Layer 3 of a small transformer language model trained on English Wikipedia (9 layers, counted from 0, width 64).
Take only the direct path to the model's output, skipping the later layers: a vector added to the residual stream pushes a token's score in proportion to its dot product with that token's output vector.

Output vectors of the tokens that the questions are about. A number n stands for (n - 128) times 0.0083.
"-": 154, 149, 128, 157, 156, 106, 114, 140, 100, 153, 151, 128, 144, 186, 136, 101, 122, 80, 115, 111, 122, 128, 135, 139, 116, 169, 122, 94, 89, 116, 146, 143, 106, 76, 159, 165, 121, 122, 132, 103, 133, 132, 132, 125, 163, 151, 89, 108, 147, 94, 145, 133, 110, 127, 129, 102, 145, 147, 114, 158, 91, 120, 110, 155
"ef": 126, 104, 177, 121, 178, 113, 79, 133, 184, 125, 111, 148, 86, 75, 136, 137, 120, 118, 98, 112, 116, 111, 98, 66, 150, 136, 146, 155, 117, 135, 137, 163, 131, 200, 128, 146, 173, 142, 130, 108, 214, 127, 62, 183, 144, 118, 150, 121, 118, 126, 158, 82, 118, 63, 125, 131, 134, 156, 100, 133, 93, 86, 136, 141
"tit": 138, 115, 150, 92, 146, 161, 137, 118, 139, 127, 99, 161, 108, 142, 126, 166, 104, 141, 130, 147, 142, 143, 141, 110, 120, 155, 159, 168, 137, 70, 121, 112, 137, 116, 108, 152, 88, 138, 119, 112, 92, 135, 112, 128, 138, 144, 189, 163, 92, 89, 199, 161, 61, 94, 155, 121, 127, 59, 77, 150, 108, 100, 165, 139
"ated ": 90, 102, 128, 160, 114, 105, 125, 125, 158, 109, 152, 132, 115, 151, 156, 188, 75, 168, 125, 178, 176, 100, 161, 108, 86, 161, 107, 174, 177, 156, 144, 139, 139, 82, 86, 101, 154, 167, 146, 55, 215, 151, 95, 134, 96, 118, 134, 73, 68, 145, 123, 150, 152, 97, 126, 106, 142, 110, 111, 87, 157, 120, 84, 125
"os ": 83, 139, 122, 161, 162, 137, 114, 152, 212, 114, 121, 87, 111, 130, 164, 133, 101, 157, 107, 133, 112, 86, 106, 123, 150, 135, 123, 137, 132, 170, 134, 117, 135, 149, 70, 130, 123, 89, 121, 112, 129, 123, 125, 124, 91, 140, 118, 135, 130, 157, 133, 134, 165, 149, 132, 111, 82, 107, 116, 100, 165, 107, 184, 137
"als": 141, 101, 134, 160, 152, 156, 111, 88, 117, 76, 151, 147, 83, 99, 147, 156, 145, 144, 75, 146, 141, 149, 105, 168, 27, 134, 135, 156, 136, 70, 167, 106, 132, 169, 93, 149, 130, 80, 69, 110, 167, 146, 120, 137, 87, 148, 181, 77, 130, 198, 140, 153, 122, 115, 137, 124, 144, 123, 153, 83, 152, 114, 141, 146
"ond ": 118, 108, 155, 74, 76, 138, 111, 70, 152, 114, 120, 130, 77, 75, 175, 160, 130, 163, 99, 103, 58, 144, 232, 111, 146, 133, 185, 165, 161, 150, 139, 51, 127, 137, 44, 145, 120, 116, 91, 126, 162, 122, 157, 134, 165, 125, 90, 176, 74, 162, 170, 196, 115, 112, 161, 109, 94, 138, 197, 54, 106, 156, 139, 146
"org": 122, 125, 154, 89, 165, 135, 58, 114, 154, 129, 136, 145, 123, 94, 133, 147, 114, 106, 131, 73, 131, 96, 82, 96, 169, 101, 131, 170, 148, 142, 120, 115, 132, 120, 146, 150, 176, 78, 117, 105, 171, 136, 159, 192, 138, 67, 184, 166, 147, 145, 188, 125, 144, 109, 30, 133, 118, 119, 121, 141, 144, 133, 89, 119
"ade ": 131, 123, 169, 106, 137, 156, 149, 112, 103, 114, 161, 114, 141, 157, 168, 159, 140, 148, 124, 166, 117, 92, 111, 71, 156, 74, 135, 157, 142, 155, 99, 112, 128, 111, 78, 157, 96, 126, 105, 134, 189, 140, 64, 162, 77, 55, 105, 140, 121, 150, 165, 125, 130, 121, 161, 123, 138, 94, 110, 108, 163, 145, 118, 154
"by ": 153, 97, 126, 148, 154, 109, 90, 164, 105, 119, 118, 177, 174, 85, 125, 154, 55, 128, 93, 118, 142, 124, 105, 168, 176, 150, 146, 109, 150, 162, 125, 105, 167, 124, 145, 148, 113, 144, 91, 88, 64, 130, 180, 194, 126, 107, 85, 188, 125, 169, 107, 133, 97, 165, 119, 135, 157, 50, 94, 87, 159, 88, 118, 139
"son ": 86, 103, 104, 61, 108, 168, 197, 178, 158, 99, 95, 106, 106, 145, 141, 162, 137, 177, 112, 184, 146, 129, 175, 143, 148, 97, 184, 122, 230, 86, 96, 81, 155, 155, 152, 162, 147, 45, 70, 149, 133, 131, 183, 119, 133, 73, 149, 148, 137, 102, 75, 120, 160, 112, 142, 136, 128, 107, 86, 65, 104, 96, 123, 128
"|---|---": 193, 153, 207, 97, 122, 176, 174, 31, 112, 142, 117, 142, 65, 61, 158, 214, 73, 159, 120, 130, 144, 132, 73, 59, 100, 63, 114, 99, 115, 125, 139, 119, 176, 177, 66, 85, 116, 159, 70, 198, 127, 144, 178, 170, 115, 82, 103, 189, 104, 154, 132, 130, 173, 88, 114, 100, 129, 152, 71, 133, 191, 76, 196, 167
"= ": 151, 97, 88, 125, 138, 163, 133, 24, 169, 104, 137, 114, 37, 102, 133, 117, 60, 129, 129, 109, 116, 105, 83, 156, 92, 30, 94, 113, 143, 128, 82, 113, 155, 185, 138, 48, 241, 143, 104, 145, 92, 140, 139, 242, 161, 113, 113, 187, 45, 219, 195, 92, 250, 66, 100, 124, 152, 101, 105, 185, 214, 125, 190, 168
"k": 79, 157, 110, 125, 97, 154, 171, 139, 109, 141, 151, 122, 135, 122, 118, 166, 152, 130, 109, 149, 170, 105, 150, 152, 131, 145, 118, 138, 97, 121, 90, 144, 120, 145, 168, 162, 139, 172, 69, 95, 99, 124, 95, 122, 102, 96, 115, 117, 112, 86, 133, 125, 123, 116, 135, 121, 155, 128, 86, 158, 137, 170, 135, 138
"ig": 197, 135, 116, 138, 139, 100, 123, 112, 106, 102, 129, 112, 155, 192, 148, 188, 86, 81, 146, 144, 144, 148, 137, 150, 125, 118, 144, 140, 116, 124, 155, 159, 109, 144, 68, 136, 137, 93, 112, 94, 140, 134, 96, 99, 111, 119, 154, 122, 107, 114, 131, 174, 119, 127, 112, 120, 106, 114, 138, 139, 181, 77, 134, 117
"ne": 114, 81, 137, 109, 118, 157, 114, 174, 163, 134, 136, 143, 97, 117, 135, 141, 140, 93, 137, 114, 106, 138, 185, 143, 134, 105, 102, 115, 115, 107, 126, 134, 151, 203, 124, 168, 149, 121, 128, 109, 133, 120, 169, 104, 146, 96, 153, 101, 103, 121, 70, 134, 152, 97, 127, 132, 105, 87, 170, 108, 129, 134, 181, 104

Each question shows what one neuron of this layer's MLP adds at an activation of 1. A number n stands for (n - 128) times 0.0034.

n47: 159, 119, 155, 101, 164, 143, 139, 122, 116, 99, 132, 98, 115, 156, 114, 113, 126, 99, 121, 136, 126, 173, 121, 129, 104, 110, 147, 129, 96, 126, 137, 96, 148, 118, 145, 162, 122, 154, 127, 163, 145, 134, 140, 126, 96, 134, 153, 112, 160, 144, 80, 125, 122, 105, 107, 113, 95, 140, 148, 116, 115, 165, 114, 90
Which of these tokens does it push up most? "als"

n77: 133, 133, 155, 113, 101, 110, 97, 47, 170, 158, 103, 104, 131, 154, 133, 90, 132, 110, 140, 132, 110, 97, 124, 96, 130, 135, 133, 118, 101, 93, 86, 143, 102, 155, 116, 168, 148, 131, 145, 145, 149, 105, 125, 165, 137, 140, 163, 89, 135, 120, 109, 134, 139, 117, 126, 148, 180, 128, 136, 155, 141, 158, 135, 113
Which of these tokens does it push down most? "by "

n175: 170, 126, 115, 174, 125, 104, 102, 128, 116, 136, 109, 163, 129, 149, 121, 129, 129, 106, 139, 159, 133, 89, 101, 141, 112, 101, 131, 99, 98, 110, 188, 124, 90, 146, 138, 150, 146, 115, 121, 168, 111, 111, 123, 150, 103, 89, 131, 132, 144, 92, 130, 169, 125, 137, 137, 125, 145, 144, 135, 140, 134, 124, 152, 106
Which of these tokens does it push up most? "ig"

n140: 134, 131, 139, 98, 99, 114, 147, 132, 143, 122, 153, 146, 113, 134, 81, 76, 146, 125, 140, 105, 117, 180, 111, 132, 111, 150, 163, 145, 118, 111, 91, 143, 139, 143, 106, 134, 125, 164, 134, 76, 153, 136, 181, 92, 149, 116, 125, 95, 93, 132, 109, 159, 153, 139, 104, 107, 144, 111, 99, 127, 140, 110, 155, 148
Which of these tokens does it push up most? "ne"

n19: 135, 117, 136, 121, 136, 131, 132, 105, 130, 78, 146, 148, 108, 137, 155, 168, 128, 140, 70, 126, 103, 128, 119, 119, 123, 97, 135, 127, 165, 130, 135, 150, 103, 139, 132, 104, 143, 184, 131, 128, 155, 140, 140, 149, 109, 87, 131, 111, 139, 174, 125, 95, 125, 126, 138, 152, 82, 123, 98, 126, 136, 109, 125, 138
Which of these tokens does it push down most? "-"

n23: 161, 149, 144, 137, 133, 114, 150, 153, 116, 176, 88, 127, 145, 140, 111, 102, 137, 90, 112, 122, 110, 172, 113, 135, 118, 133, 126, 133, 127, 109, 111, 113, 139, 158, 148, 102, 129, 152, 143, 109, 135, 97, 122, 142, 147, 136, 143, 133, 104, 98, 130, 81, 107, 97, 133, 138, 168, 119, 130, 122, 139, 122, 151, 126
Which of these tokens does it push up most? "ef"

n123: 132, 138, 125, 132, 145, 141, 110, 145, 144, 150, 164, 103, 106, 130, 148, 113, 132, 89, 133, 138, 133, 137, 117, 140, 111, 130, 108, 141, 111, 155, 124, 126, 120, 138, 146, 141, 130, 145, 106, 135, 121, 108, 117, 113, 128, 136, 98, 142, 98, 133, 116, 129, 145, 104, 112, 122, 142, 148, 129, 128, 145, 115, 128, 129
Which of these tokens does it push up most? "= "

n163: 116, 105, 132, 151, 123, 134, 111, 177, 155, 121, 116, 137, 77, 119, 107, 131, 144, 115, 146, 161, 113, 89, 128, 141, 97, 143, 89, 159, 164, 157, 107, 127, 127, 143, 88, 126, 146, 125, 123, 127, 144, 80, 123, 123, 142, 165, 153, 106, 106, 155, 149, 109, 129, 113, 116, 109, 112, 131, 124, 148, 116, 149, 135, 163
Which of these tokens does it push down most? "by "

n50: 154, 130, 122, 126, 125, 90, 123, 130, 101, 126, 126, 126, 140, 149, 96, 153, 155, 94, 153, 117, 124, 139, 69, 93, 121, 120, 146, 136, 110, 158, 187, 115, 125, 180, 163, 110, 150, 106, 156, 128, 165, 125, 172, 79, 116, 123, 91, 136, 143, 161, 102, 125, 115, 74, 169, 118, 121, 123, 122, 110, 90, 137, 120, 164
Which of these tokens does it push up most? "ef"

n106: 169, 128, 157, 145, 98, 150, 162, 128, 124, 140, 104, 142, 166, 123, 151, 128, 105, 97, 90, 128, 132, 124, 119, 118, 153, 99, 137, 119, 157, 111, 134, 118, 116, 131, 132, 135, 131, 127, 120, 119, 172, 116, 102, 146, 139, 129, 118, 126, 130, 137, 90, 106, 124, 147, 117, 106, 137, 87, 134, 132, 130, 136, 132, 156
Which three tokens does it push up most, strongest first? "ade ", "by ", "|---|---"

n27: 126, 67, 141, 133, 79, 145, 93, 141, 121, 125, 158, 161, 139, 149, 142, 93, 133, 135, 156, 163, 132, 129, 92, 125, 74, 142, 125, 141, 134, 136, 101, 132, 113, 109, 98, 124, 133, 84, 171, 157, 94, 196, 142, 112, 94, 114, 130, 125, 183, 86, 148, 95, 93, 151, 157, 181, 87, 147, 122, 123, 147, 126, 171, 97
Which of these tokens does it push down most? "= "

n86: 119, 149, 84, 118, 136, 99, 122, 140, 122, 139, 150, 138, 135, 119, 125, 114, 141, 110, 113, 112, 146, 127, 125, 140, 119, 105, 118, 114, 121, 106, 145, 139, 108, 131, 145, 126, 138, 150, 161, 126, 138, 115, 135, 95, 147, 137, 131, 143, 136, 124, 111, 135, 124, 110, 124, 126, 115, 152, 119, 129, 126, 148, 151, 127
Which of these tokens does it push down most? "ade "

n24: 121, 142, 125, 124, 144, 117, 133, 124, 130, 139, 127, 125, 132, 134, 115, 147, 104, 139, 131, 161, 114, 87, 104, 86, 130, 108, 141, 133, 154, 129, 117, 140, 145, 104, 118, 138, 121, 120, 148, 141, 165, 107, 112, 155, 119, 114, 122, 128, 111, 85, 134, 134, 140, 152, 135, 117, 129, 158, 140, 182, 124, 118, 117, 104
Which of these tokens does it push up most? "ade "

n1: 129, 153, 144, 113, 114, 149, 153, 151, 134, 149, 142, 130, 135, 165, 93, 81, 133, 104, 131, 93, 143, 134, 107, 138, 117, 140, 101, 157, 114, 173, 131, 135, 129, 126, 132, 120, 133, 133, 122, 97, 92, 139, 120, 96, 120, 149, 128, 128, 126, 117, 145, 119, 167, 149, 123, 125, 85, 117, 116, 150, 92, 125, 128, 117
Which three tokens does it push up most, strongest first? "-", "k", "os "

n225: 121, 127, 150, 93, 161, 138, 115, 143, 96, 126, 137, 128, 127, 118, 90, 115, 117, 145, 160, 152, 153, 129, 162, 114, 138, 116, 143, 105, 119, 118, 187, 129, 146, 140, 132, 142, 136, 134, 108, 79, 127, 151, 129, 87, 150, 146, 135, 113, 122, 94, 130, 159, 150, 104, 117, 137, 95, 105, 146, 161, 107, 119, 113, 127
Which of these tokens does it push down most? "= "

n103: 116, 102, 115, 151, 129, 150, 122, 138, 144, 130, 124, 98, 113, 150, 139, 124, 93, 148, 130, 128, 136, 109, 123, 155, 161, 139, 117, 102, 112, 111, 123, 126, 100, 149, 132, 131, 97, 115, 109, 86, 147, 114, 139, 107, 133, 126, 138, 131, 163, 116, 123, 148, 140, 122, 108, 116, 97, 170, 154, 123, 130, 123, 168, 127
Which two tokens does it push up most, strongest first? "os ", "ne"

n213: 142, 118, 86, 95, 115, 131, 127, 100, 154, 119, 84, 156, 139, 120, 111, 153, 124, 145, 138, 119, 126, 123, 89, 118, 129, 139, 123, 121, 180, 120, 115, 157, 115, 165, 137, 165, 128, 121, 140, 147, 143, 100, 103, 178, 160, 142, 144, 88, 130, 85, 92, 146, 94, 133, 112, 132, 122, 209, 142, 131, 107, 79, 112, 145
Which three tokens does it push up most, strongest first? "ef", "son ", "org"

n37: 118, 172, 146, 112, 123, 94, 155, 96, 125, 177, 115, 101, 113, 82, 98, 150, 98, 131, 185, 101, 161, 68, 174, 166, 114, 144, 102, 139, 167, 143, 157, 122, 130, 121, 120, 156, 158, 114, 127, 124, 167, 130, 109, 147, 120, 99, 123, 79, 166, 165, 150, 129, 109, 110, 131, 128, 143, 148, 93, 110, 148, 87, 96, 113
Which two tokens does it push up most, strongest first? "ated ", "org"

n87: 167, 138, 105, 156, 137, 102, 203, 102, 145, 98, 126, 123, 158, 152, 91, 147, 117, 181, 80, 78, 114, 154, 124, 126, 129, 150, 141, 123, 157, 106, 143, 140, 139, 95, 133, 123, 92, 121, 125, 134, 105, 81, 151, 134, 145, 145, 127, 137, 144, 133, 135, 70, 149, 122, 138, 138, 127, 130, 130, 130, 106, 123, 99, 99
Which of these tokens does it push down most? "ne"